Layer 14 of a small transformer language model trained on English Wikipedia (21 layers, counted from 0, width 64).
A neuron's activation on a vector x is GELU(weights . x + bias), where the dot is the dot product.

Input weights of the MLP neurons that the questions are about. A number n stands for n times 0.0086.
n13 (bias -0.346): 4 -25 -4 20 9 3 -16 2 2 -3 0 24 -7 -15 -16 4 62 -52 14 -28 -28 5 -18 -40 -17 -47 37 -24 5 15 -12 6 31 -12 5 -15 -15 41 -6 -15 -14 22 18 -1 -26 32 3 -17 -1 -4 6 -3 12 -28 22 0 4 15 35 -10 4 -8 53 -4
n30 (bias -0.474): 50 -28 12 18 -14 -13 19 -17 37 26 -7 -51 54 -27 9 0 3 19 6 -66 -2 29 31 -11 24 -31 7 49 -68 41 22 18 -30 -30 23 -38 -19 -7 0 -37 -25 40 1 -13 40 12 4 5 -10 -13 12 -15 14 24 19 -9 -61 -45 -4 9 -16 -45 1 43
n46 (bias -0.176): 8 -36 5 -1 53 -56 57 -9 16 30 10 -13 -5 -2 7 -4 -18 39 2 -13 -26 -8 4 9 3 -16 47 -29 9 -7 41 15 54 39 -22 -19 4 10 7 -4 25 -39 -3 10 16 13 -3 -13 -34 1 8 -21 -1 -4 1 -46 14 -9 47 16 -26 -46 -33 37
n68 (bias -0.259): -24 7 -20 0 10 -17 1 -61 -17 -3 -22 12 20 -4 -31 -19 -7 -35 10 1 17 29 2 14 -94 37 0 21 -3 30 32 12 -2 15 13 -35 28 -14 -10 9 -10 -18 35 6 10 -12 12 4 10 -35 28 -1 -21 14 25 -19 29 20 -27 4 1 -11 31 -6
n77 (bias -0.504): -29 7 -6 39 40 -11 -17 -39 -34 -22 -9 -22 45 -34 18 26 -16 31 -1 -59 -21 57 53 23 2 -54 22 17 -40 11 -1 12 18 12 47 17 -29 -27 33 -16 -5 22 15 9 -5 1 -39 -17 -55 -1 8 17 16 38 14 17 -32 -31 17 -14 -12 41 41 25
n78 (bias -0.419): -24 55 -19 23 8 -10 -28 -17 -18 29 3 -21 -2 11 -24 10 -40 11 -14 33 27 -28 21 18 -6 -20 -66 12 1 48 7 -7 31 27 -36 -36 32 7 -11 10 -8 -28 19 -17 -23 -49 35 10 7 -35 -60 37 2 -3 54 40 25 1 6 -1 24 -36 15 -8
n79 (bias -0.249): -22 -5 -31 8 26 -17 11 -12 -4 20 -29 4 9 -27 -6 -18 -31 38 -19 -1 -22 -5 -12 15 3 -32 9 54 12 48 11 -31 7 -5 9 -18 1 23 33 3 -27 -5 28 -13 -3 15 33 9 -31 2 -8 -40 27 -27 -6 -33 19 12 -1 48 16 -1 -15 17
n85 (bias -0.365): 11 27 17 -27 -20 -52 -17 5 47 25 71 -43 -11 0 16 33 -25 -19 48 -14 -3 -31 -31 44 36 -16 39 17 -16 -14 -22 5 20 32 -17 2 -49 -2 2 40 -3 -25 -18 7 39 -31 -52 -1 -4 55 1 -22 3 2 -20 -42 12 9 6 -30 -25 -85 -16 -12
n86 (bias -0.284): -20 -9 -41 10 8 -21 25 18 0 -5 -27 -3 24 -34 -12 -6 -26 -7 -6 -33 4 -12 -23 8 29 58 40 16 -2 -31 28 -36 35 49 -36 -2 56 2 15 -20 -16 -6 44 25 -28 -31 46 -18 33 -24 14 42 -13 22 8 29 -34 13 9 22 2 0 2 -8
n87 (bias -0.351): 17 -10 -8 4 -13 45 12 8 -19 -5 1 28 -5 25 -5 19 27 7 -10 8 -3 3 4 4 4 -3 -46 -6 -5 57 -17 27 32 36 19 -24 4 37 17 16 -44 -11 -2 21 -17 2 12 -27 -18 -18 -21 -44 11 32 -12 -49 16 -35 -55 28 -9 -48 28 -39
n89 (bias -0.335): -23 7 37 42 18 -9 20 6 8 -5 21 -49 -2 -17 12 27 -11 -2 34 -26 7 -11 -33 -25 -36 47 -17 -22 -36 11 -49 13 -5 -40 38 -1 -24 -39 33 -29 -59 9 -35 -17 26 -1 12 4 23 59 -12 3 39 2 6 0 -8 -21 37 55 -28 -16 24 46
n92 (bias -0.275): -3 -8 -22 -6 -2 5 -49 -7 16 -4 -15 0 40 13 30 -14 5 25 26 -22 11 -10 -2 39 7 -36 -58 36 4 15 -39 36 -42 63 38 -1 -6 -16 18 19 8 28 -18 -3 10 -21 -19 10 -7 39 20 -1 26 -35 17 -45 45 -35 -26 8 -67 -24 12 -54
n103 (bias -0.450): 25 14 4 -1 8 3 -17 -45 -21 -11 -4 22 25 -12 -5 -6 -6 11 4 27 31 -35 5 22 39 -30 -31 -1 3 0 17 0 17 20 18 -10 -29 10 -6 -29 3 -16 42 24 14 -14 18 -19 -24 -32 8 19 -29 -4 -3 -5 -3 -49 8 -27 12 -24 13 -19
n109 (bias -0.360): 2 22 -7 29 1 28 50 1 -34 10 38 18 0 2 -15 1 28 -35 -57 -21 2 -33 -23 -20 10 -10 -18 -11 -42 29 -12 -18 34 -13 -2 -28 14 -31 8 34 -30 -33 -18 21 -2 18 -10 -6 -21 -22 35 16 26 34 -18 14 -15 -22 0 39 0 -8 -7 -53
n124 (bias -0.367): 22 14 28 -27 -23 11 -47 -16 -33 31 19 -46 -23 34 15 -16 -56 -4 -23 -12 -37 36 -36 -28 -21 -12 -6 62 54 6 24 -11 45 -17 -36 -12 31 28 9 19 -3 -13 -16 16 -7 -33 -18 2 29 6 -21 27 12 -27 -12 14 20 -6 17 -28 7 33 4 35
n128 (bias -0.180): 18 -32 13 -44 36 10 -4 -4 -12 -51 45 -22 14 -28 -6 24 37 12 -5 -21 28 -12 10 25 21 57 -17 -20 19 28 6 -3 52 0 64 -13 33 0 25 -33 11 -25 -16 33 -46 38 -19 -11 -7 -34 -25 4 23 -2 5 -20 -2 14 -21 6 -14 -31 -32 41
n132 (bias -0.319): 30 -45 10 41 -20 -3 16 -59 -22 -1 -30 -45 21 -22 14 34 -10 8 8 -57 19 9 -46 0 49 -45 -19 -4 -55 -8 -31 -17 14 -15 5 -15 -10 -26 49 52 -20 -1 2 6 40 -20 41 -10 -14 10 -18 -54 0 15 -29 9 -6 -1 11 46 -3 -13 -30 -47
n139 (bias -0.461): -16 -12 12 15 52 3 12 23 -57 -52 8 15 33 24 -28 -38 37 21 1 -23 -16 36 -39 -4 -8 16 24 -8 -12 -71 15 -3 -14 -11 -32 -16 47 43 33 21 -35 5 -19 -2 -26 -45 -1 -43 27 51 -15 -17 -24 -41 18 0 -61 28 57 -35 14 17 -7 -23
n148 (bias -0.183): -5 32 17 13 -67 -22 -17 42 -22 -43 39 19 29 14 -55 37 21 -51 8 0 22 -37 -16 -8 46 15 24 -44 -6 -60 72 -13 13 9 44 -18 9 4 -3 48 17 -23 -9 -24 0 -47 11 -2 25 -27 10 -14 46 -16 -15 -29 1 -50 36 -10 -46 -14 30 14
n156 (bias -0.108): 37 -21 2 16 -10 -2 5 -7 -5 -11 6 13 41 -36 24 7 -30 -25 -14 -21 -46 16 32 38 17 14 -35 -2 44 -10 0 -10 -21 -44 61 -35 12 -18 -28 1 -60 27 21 28 23 34 35 1 12 4 0 49 47 -7 4 10 -52 4 -29 -37 -22 7 -15 -41
n163 (bias -0.071): 9 -26 -28 -2 35 25 52 -38 -35 13 8 -18 2 -20 -42 5 8 -13 -11 -43 36 55 -2 9 25 -14 57 35 3 41 1 -9 40 -14 -10 -31 23 -15 16 32 -31 -35 -5 10 40 -11 10 18 -10 -40 -33 -3 9 -10 -10 -6 -52 32 13 39 23 6 13 63
n168 (bias -0.262): 17 18 19 10 2 20 -34 0 -42 -21 -24 37 10 3 13 -8 -33 -13 -49 -22 -5 -13 -9 -15 15 12 16 44 -11 19 -19 6 -17 -3 -9 12 -12 4 49 -6 13 -19 9 29 -14 -26 -26 18 79 -26 5 -20 -21 3 16 -35 -46 -46 20 34 22 -18 10 3
n175 (bias -0.284): 19 19 2 10 9 11 -42 -16 0 -5 0 -16 -18 22 -8 -17 -17 -1 17 4 -23 9 -30 39 34 21 -21 15 -23 -7 13 12 24 24 14 -16 11 -11 7 -14 20 3 -29 -32 14 12 26 -43 -10 21 2 31 -35 2 20 56 -45 -21 0 20 32 2 -19 14
n177 (bias -0.237): -3 1 35 13 21 6 39 46 0 -1 4 -4 -13 -14 -9 -11 -25 12 3 -20 -6 2 -27 0 -19 30 -5 -9 -1 12 -21 -12 47 -4 7 11 -22 9 38 -8 16 -6 1 -23 28 -1 -24 5 -5 20 -1 -1 39 4 7 10 -31 33 17 9 -53 -2 32 -5
n181 (bias -0.330): 14 -2 34 8 58 25 27 -1 5 27 -7 -35 1 41 -8 -11 -8 -9 -5 -46 44 -25 -10 -5 38 -22 35 -17 24 -19 5 -3 10 16 16 3 17 -2 -37 -12 -43 -1 -52 -10 5 3 -61 -18 -26 -3 10 -22 55 9 -32 -47 30 -17 15 -30 37 -3 -16 45
n189 (bias -0.094): -13 -42 40 7 -17 -7 19 5 -16 5 13 5 56 18 23 16 -7 -81 -39 14 15 18 13 54 -6 -25 -24 -4 33 -33 -13 -22 11 8 -1 11 10 20 -19 -25 -9 18 29 7 -33 6 27 -21 15 24 4 34 16 -9 -16 0 20 -7 0 32 -39 -37 15 -1
n198 (bias -0.386): 4 14 3 3 -5 -33 25 1 -19 -61 -4 13 13 -41 -19 51 -3 -10 15 -25 -28 -17 -10 -34 -23 10 15 -7 -12 2 4 19 -19 -30 54 -29 1 -24 2 26 -1 -33 2 36 -23 -15 -22 -20 -27 -10 31 32 23 27 22 38 -11 -15 -39 -2 -16 25 -28 9
n204 (bias -0.277): -12 24 -19 -18 19 24 18 -13 7 12 -6 -7 -11 24 -57 -5 8 -15 15 -34 4 41 0 22 -20 -7 -8 -2 20 14 -17 -12 18 12 -6 -14 5 -33 -17 16 -5 -33 24 -18 3 38 -27 -11 0 -22 11 -4 9 8 30 28 -33 -4 -1 -15 30 14 28 -17
n220 (bias -0.379): -35 7 15 11 3 18 -15 10 6 -21 -22 16 6 -8 8 2 17 9 60 -11 2 8 11 49 31 8 -78 -1 -10 43 28 11 -3 27 -36 -18 -3 -14 11 -13 -43 -8 -51 20 -28 54 19 -7 24 -27 -25 -27 -1 -42 -19 -19 16 33 11 3 -18 -25 48 -9
n231 (bias -0.285): -65 -17 18 -24 51 4 42 -26 -50 -24 19 -3 22 10 -12 -35 2 -19 -23 25 20 29 -3 -7 4 3 4 17 -12 15 -15 -12 32 -10 6 5 19 -19 -7 16 24 1 -15 -9 29 0 13 -4 -16 -39 -1 12 37 17 -24 3 25 -39 -22 31 14 -4 6 -9
n238 (bias -0.329): 63 -41 -3 16 7 23 3 9 -66 13 22 -23 -3 32 -16 -34 -6 -27 -25 18 4 -11 67 -32 -20 49 18 -36 47 21 46 -13 26 -42 65 17 38 -22 -22 -17 -24 -44 5 -22 3 74 16 -16 -24 4 14 7 0 -49 12 1 32 -51 1 -9 37 -1 3 -33
n240 (bias -0.404): 58 14 20 -9 14 -17 21 -14 -14 14 -42 -44 33 16 5 45 -51 27 14 -4 47 -13 30 14 -23 -37 -27 -6 0 -10 14 -36 16 -1 53 -29 -26 -15 -6 -6 6 -10 29 -36 -29 3 32 1 3 25 11 9 17 -16 22 47 1 -12 -1 -28 -52 24 -33 -4

Each question shows a token from some text and the vector x that enters the MLP there. A number n stands for n times 0.087.

" a": 10 -2 -8 -1 3 -12 10 -19 -17 19 6 -16 -47 0 3 5 4 6 -16 6 22 -12 -1 -6 -4 25 1 2 10 -17 -23 -1 1 -15 -7 9 -25 -12 -12 34 -15 22 -15 -14 -18 -24 -2 11 1 -1 7 6 -28 20 -15 2 13 26 7 25 4 10 -26 42
The neuron with the highest activation: n163

"4": -2 -7 -2 8 -7 3 -4 -25 -13 17 26 12 -35 -13 27 4 38 -13 -13 25 18 10 29 8 1 29 -31 -43 27 -62 -9 -21 -52 -22 -10 8 -23 -12 5 7 20 31 19 -7 0 26 -4 12 5 8 23 -7 -19 18 -9 -6 2 -4 0 0 -21 -29 3 29
Which two neurons fire most, strongest first? n189, n156

" rest": -10 -17 -25 -29 -16 8 8 -16 -18 -17 -30 31 -33 -22 10 -21 27 8 8 0 -3 23 15 -5 2 40 -3 -9 36 -36 -8 -9 12 -27 -12 1 -7 -3 1 24 -5 20 -33 -35 10 10 -4 17 -9 14 21 0 -6 21 0 -12 6 1 -13 -3 3 39 14 29
The neuron with the highest activation: n231

" D": -4 -14 -21 31 -10 3 -2 -29 9 21 -26 5 -68 -12 9 10 0 8 -5 19 1 13 15 6 19 17 7 -18 24 -5 -10 -56 5 -20 -35 19 -1 3 10 5 21 1 3 -6 -3 -10 -15 20 13 -23 14 4 -21 32 5 30 16 -22 11 20 -18 33 -13 5
The neuron with the highest activation: n86

" present": -32 10 -24 -22 15 10 -13 -12 12 27 -22 14 -31 -6 1 7 30 -16 -15 9 9 11 20 -23 -36 11 2 8 28 -13 3 4 -46 -25 -3 2 3 5 -4 27 14 23 -1 -22 -17 -5 -11 -3 -1 -6 -3 -12 -34 33 6 -13 2 15 12 -5 -8 25 -9 43
Which two neurons fire most, strongest first? n68, n204

" two": 5 -10 1 19 -8 8 -21 8 -14 -2 3 6 -55 5 18 -2 13 -1 -9 10 0 12 18 -10 -16 49 -20 -36 12 -9 -12 -21 -30 -22 -7 1 -29 -3 -6 28 16 39 -10 -15 16 1 7 -23 -10 10 18 -1 -24 25 -12 12 1 7 8 -5 -15 6 -15 36
Which three neurons fire most, strongest first? n89, n175, n238

" ": 5 19 8 8 -2 25 -8 -20 18 3 1 -8 -18 21 8 -10 16 -4 15 23 1 -6 18 6 11 11 -13 15 21 -69 -17 -23 -22 -34 -5 9 -23 -17 -13 16 5 36 20 -28 26 26 -30 32 -17 -13 13 -20 -16 0 -2 2 2 -14 -7 -7 19 4 -28 12
The neuron with the highest activation: n181

" John": 18 -9 -6 4 -9 3 -26 -2 30 18 -16 24 -24 -22 2 -17 14 12 -10 43 4 31 32 -16 -26 3 -32 -5 27 17 5 -23 -17 1 -22 32 -42 0 23 16 32 -3 -17 -23 -4 -14 -13 17 10 -30 14 0 -41 17 2 -15 13 -24 8 22 -8 -4 3 -9
Which two neurons fire most, strongest first? n168, n92

"hed": -11 6 -9 -16 20 6 7 9 26 10 3 42 -66 -1 32 -4 0 7 -15 -36 6 6 6 9 -15 34 -13 -30 25 1 -5 -16 -33 -3 -25 3 -42 0 19 16 8 10 -6 -19 -5 -6 15 24 -41 -7 12 2 -6 32 -1 -18 7 32 5 -19 -14 16 -7 8
Which two neurons fire most, strongest first? n177, n46

" Met": -3 23 -17 -12 14 8 9 -15 16 6 -16 21 -60 -15 13 -14 22 -14 -20 18 6 -16 -14 9 -12 13 11 8 2 -31 29 -24 0 5 -25 7 -36 -4 1 14 32 33 -25 0 -29 -4 4 33 -18 -16 23 11 -19 24 -7 8 16 -31 -24 -3 -11 25 17 42
The neuron with the highest activation: n231

"ir": -6 3 -10 -24 -4 25 4 -4 22 -2 -22 31 -27 -38 14 5 14 5 -14 14 22 21 44 -31 1 -7 4 9 -10 9 0 -6 -45 -10 6 22 -33 10 8 12 27 28 -22 -18 -1 9 -8 -9 -29 10 9 -6 -16 15 -22 -18 14 35 -24 -19 -22 20 -8 25
The most active neuron and its activation: n77, at about 1.4

",": 4 34 -20 -12 -35 4 -12 -26 -8 23 21 12 -11 0 19 -9 42 11 21 3 12 10 27 -12 9 3 -8 32 1 -31 1 -2 -4 -25 2 18 -22 -34 25 11 10 33 3 -21 7 12 -32 16 -34 -20 12 -9 -33 -7 3 10 -10 0 -21 -3 0 -18 -13 26
Which three neurons fire most, strongest first? n30, n77, n85

"ess": -10 -21 -28 -28 5 -9 -9 -22 28 -11 -21 26 -39 -10 3 0 0 17 9 55 2 18 37 -3 6 -2 -9 -7 15 1 27 -4 7 -16 -38 1 -14 -25 1 0 35 22 9 -3 13 -2 -22 60 -20 -4 20 9 -2 46 -37 -17 25 8 -20 -7 -16 31 -25 10
Which three neurons fire most, strongest first? n231, n46, n68

"aro": 21 28 -6 5 -6 -10 -7 -13 32 11 -15 30 -52 -27 17 -5 8 15 -10 74 9 -3 7 -9 4 -3 -30 4 -7 -16 -17 -7 -10 -13 6 21 -42 4 10 13 30 19 -5 4 -4 -5 -8 23 -6 -7 21 7 -21 19 -12 -24 16 -21 6 -13 -30 21 -26 0
Which two neurons fire most, strongest first? n103, n92

"pr": -3 13 -37 -29 41 -15 -34 -14 8 -19 -2 4 -38 -15 9 2 27 4 2 0 -1 15 17 -32 23 15 32 -8 -3 -14 -16 -9 -32 -9 -45 44 -17 11 17 1 1 31 8 5 8 4 3 22 -4 -13 -11 -23 -12 25 -12 -24 32 6 1 4 4 53 -18 15
The neuron with the highest activation: n79

" medical": 33 -13 -5 -27 3 6 -3 -22 11 -1 16 27 -55 -27 -15 -12 15 -16 -16 2 -3 7 18 -5 -26 39 1 -23 13 -27 -1 9 1 -15 9 3 -45 11 -8 22 25 19 -8 -1 -1 -17 12 -2 -10 16 12 -11 -23 22 -5 -12 15 -11 -20 -8 -1 2 1 48
The neuron with the highest activation: n128

" Un": 14 -13 -18 -43 16 -3 -22 -4 23 17 -11 5 -33 14 -11 6 27 3 -38 9 -5 12 23 -24 -2 20 13 17 -14 -17 10 -24 -30 -13 -31 20 -28 5 -1 19 20 35 -13 -3 -2 7 -6 38 4 -20 10 7 -19 21 8 3 40 -37 -19 15 -12 28 -12 -8
The most active neuron and its activation: n231, at about 1

" Az": 21 21 -7 3 8 12 7 -7 -2 40 -28 -15 -51 -32 3 -19 -3 -9 -1 24 13 -10 41 3 -14 15 8 -10 -5 -12 5 -29 -37 -13 -17 15 -23 14 6 17 30 8 -5 4 -11 -21 21 28 1 -2 23 -1 -29 27 -17 12 7 -14 -10 -12 -15 51 -8 -5
The neuron with the highest activation: n240

" for": -1 3 -14 2 -26 -2 -10 -1 -7 25 19 11 -45 24 24 -10 19 1 -19 -30 -8 10 28 10 -8 16 -4 -8 0 -21 -13 3 -25 2 4 17 -20 -18 4 34 21 24 -21 -15 7 -13 -5 21 0 0 25 -5 -14 2 -13 13 10 -16 -24 -7 -5 -14 -18 14
The neuron with the highest activation: n92

"id": 4 1 -38 -12 -1 -1 -7 -23 23 9 -5 32 -55 -22 40 14 17 15 -26 14 -2 20 14 14 -15 2 10 -14 3 15 -17 0 -11 -3 -23 22 -22 -23 22 -1 -1 23 5 -26 4 5 -3 31 -18 1 2 1 8 54 -15 2 33 7 -10 -45 -23 -5 17 2
The most active neuron and its activation: n77, at about 2.4

" Sm": -4 26 -18 -27 12 5 16 -23 -20 -7 -7 17 -56 -24 11 -22 14 10 16 12 7 20 -14 -4 -8 14 -4 -5 3 -27 34 -43 -2 -1 -44 8 -22 4 15 6 10 43 -16 -13 -17 -12 11 31 -3 -3 21 -6 -3 22 -21 16 28 -6 22 2 -13 21 -13 18
The neuron with the highest activation: n124

"urr": -18 -1 -15 -30 18 -6 3 -17 34 -6 -2 22 -48 -13 27 -20 -18 -15 9 63 9 14 14 -33 10 32 -13 -18 10 4 30 -7 -17 -5 -47 10 2 -13 12 11 12 26 -8 -34 -4 -19 -4 31 -21 -2 -6 3 15 35 -23 -11 25 16 1 0 -3 -8 -10 22
The neuron with the highest activation: n231

" h": 3 -24 -2 -30 15 14 8 -56 -23 7 8 21 -18 -45 18 -16 27 16 14 16 16 -3 -10 2 -21 16 30 -4 23 -17 10 -33 -12 -18 -24 -3 -10 18 4 15 10 35 -11 -22 5 3 -4 -7 13 8 -10 -4 -25 11 -16 8 16 -3 -2 -16 -4 47 -22 25
The neuron with the highest activation: n139

"),": 23 -28 -47 4 -17 26 -7 17 -26 18 19 17 -49 -5 12 -2 11 25 -7 37 5 -4 13 -14 -1 -21 -20 9 -12 -33 -4 18 18 -8 -43 18 -11 5 -1 20 14 29 -2 -21 -16 6 10 18 -8 -24 7 2 3 19 -1 -4 -8 -5 -23 14 -13 8 -7 18
The neuron with the highest activation: n87

" Ph": 10 -15 -8 -11 -17 10 2 -26 -14 -4 -41 7 -44 -33 7 -7 15 8 33 29 -5 7 24 -9 0 9 -17 -14 24 -45 0 -39 14 -21 -19 15 4 9 -9 21 11 24 -25 8 -17 4 4 28 24 -5 17 8 -21 8 6 -15 22 -10 -1 6 -13 29 12 19
Which two neurons fire most, strongest first? n124, n220

" he": -5 21 9 -3 -2 -2 -5 -35 -25 12 24 23 -43 -14 -36 -29 25 11 -28 19 30 1 -10 -17 5 5 -16 -15 7 2 21 -16 -23 -3 -28 20 -17 -5 18 27 2 25 -11 -3 1 -1 16 -12 7 23 -33 -2 -2 12 12 7 5 -5 -19 2 0 19 4 2
The neuron with the highest activation: n78

"ed": 1 11 -43 4 9 -14 -6 -20 44 10 -13 25 -55 6 -5 -5 4 27 2 25 -1 17 -3 -6 -15 18 6 -15 24 7 -1 1 -27 -14 -45 -12 -14 -3 28 0 23 6 10 -7 15 -11 1 43 -18 -7 29 12 -11 10 -31 -6 34 1 13 0 -35 -1 -18 11
The most active neuron and its activation: n46, at about 3.7

" of": -13 19 -27 21 -28 0 -12 -17 15 15 17 -3 -43 -4 9 -11 20 5 10 -7 -15 12 15 1 -1 15 -6 -6 0 -15 4 -1 -22 3 -5 23 -11 -17 31 33 21 27 -13 -17 -3 -2 -2 16 -9 8 11 -9 10 10 -25 -7 2 -16 -24 3 -20 27 -19 12
Which two neurons fire most, strongest first? n92, n85

" an": 20 0 1 3 10 -15 -8 -3 13 14 -5 9 -35 4 22 -3 -16 6 -9 -8 24 -14 22 -10 -9 28 9 3 -10 -34 -19 -3 5 -35 -18 18 -30 -2 2 31 -6 9 -13 -17 12 -4 9 33 1 8 -5 -11 -21 -5 -36 3 8 11 -23 0 9 -8 0 34
The most active neuron and its activation: n85, at about 3.3

"2": -16 7 3 14 14 32 -4 -7 -8 1 -8 2 -9 -35 12 -5 33 -9 -4 16 16 18 24 7 23 41 -25 -16 30 -39 11 -32 -25 -41 -21 0 -31 -35 -5 11 13 21 5 -18 17 21 -9 25 -9 -9 2 -7 -15 -13 22 -4 10 13 -25 6 -15 7 0 21
The neuron with the highest activation: n156

" season": -4 2 -6 -14 -11 11 -18 -6 -17 -5 1 33 -55 6 -13 -16 24 -6 4 -7 6 12 12 -14 6 16 -23 -30 20 -17 8 1 -14 -24 1 0 -52 5 22 23 11 51 -14 -10 19 22 -13 6 12 -24 36 1 -11 25 -9 -5 -12 17 -17 -1 -10 6 18 6
Which two neurons fire most, strongest first? n13, n148

"ton": -12 23 12 9 -3 4 -3 -13 21 16 -19 46 -50 -10 8 -25 29 13 -23 32 3 -1 22 8 -17 -4 -21 -16 15 -21 -9 -7 -30 -10 -10 26 -94 -13 7 11 28 17 -8 -13 2 15 6 5 -20 -35 27 10 -14 16 5 2 9 -3 4 7 -4 21 -12 0
The most active neuron and its activation: n103, at about 1.7

" in": 0 -6 -5 -15 -22 8 -8 -23 -9 -7 10 -11 -49 19 19 -10 34 7 -6 -10 2 0 7 17 3 3 -11 9 8 -34 11 -16 -4 -1 5 3 -15 5 30 34 34 22 -26 -20 12 -15 7 23 -7 10 26 -14 3 5 -24 -10 4 -5 -10 -17 2 -7 -21 15
The most active neuron and its activation: n85, at about 3.9

" st": -12 -29 -14 -3 3 -7 18 -38 -23 2 -8 19 -25 16 22 -31 36 1 2 -13 12 9 0 -4 12 37 11 -14 34 8 0 -15 -20 -19 -20 14 3 3 -5 14 13 24 -35 -11 22 -2 -29 21 -5 5 0 2 -19 48 -44 11 15 -11 -1 -6 -11 30 -9 18
The neuron with the highest activation: n231

"1": 8 5 3 -9 15 20 -16 8 2 -3 14 1 -2 -3 6 -10 34 15 -43 12 -5 14 10 -16 -5 22 -24 -10 16 -54 -2 -40 -14 -10 -41 7 -7 -23 1 14 32 32 12 -23 -14 14 -8 39 7 3 27 -2 -26 29 17 -14 24 9 -7 -13 -20 -11 -20 27
The neuron with the highest activation: n189

" Detroit": 14 4 15 -25 7 9 -4 -20 5 24 -16 19 -53 -24 -10 -28 15 -7 -10 38 5 -1 12 7 -8 -1 -7 -13 36 -19 -1 5 -33 -17 -22 2 -80 2 10 24 25 5 4 -8 11 -5 -9 -8 -3 -5 47 3 -16 24 -14 -9 3 -19 14 13 -2 9 -15 22
The neuron with the highest activation: n103

"end": -13 18 -16 -2 -14 -17 11 -20 19 5 -10 24 -68 -9 1 12 -15 3 -14 48 -8 21 -5 -6 -11 0 -25 -2 36 21 5 -25 -6 7 -35 18 -7 -20 -2 2 24 30 -4 -9 -7 -22 -11 67 -5 -16 22 15 5 38 -19 -8 37 -2 -6 -6 -19 12 15 7
Which two neurons fire most, strongest first? n78, n124

" team": 12 1 -6 -15 3 11 2 4 16 2 -5 20 -71 -1 -27 -17 25 -11 -7 -8 5 7 14 4 0 28 -6 -34 11 -13 16 2 -19 -24 -16 14 -29 -2 12 23 2 33 -28 -14 -4 5 16 5 26 -16 15 -4 -2 31 13 -13 -16 34 -14 2 -23 16 6 -11
The most active neuron and its activation: n177, at about 2

"alth": 8 12 -44 25 21 -9 -18 -27 2 -3 2 39 -59 -28 -19 -11 15 2 -15 -10 0 22 32 2 -27 19 8 -16 30 9 -15 7 -33 -32 -1 16 1 -19 8 7 -2 10 -22 1 12 14 -24 21 -18 -5 31 0 -17 -2 10 -14 21 28 4 -17 0 37 2 1
The neuron with the highest activation: n68

"7": -24 9 -12 5 3 17 -8 26 16 17 7 6 -7 -1 5 -19 36 4 -2 34 4 -5 6 -33 4 -19 -36 -22 15 -18 18 -20 -25 11 -14 -2 -29 -9 10 -2 -5 35 31 -9 16 28 -14 21 -16 18 29 4 -33 41 0 -37 19 9 -12 -17 -14 16 -47 30
The neuron with the highest activation: n92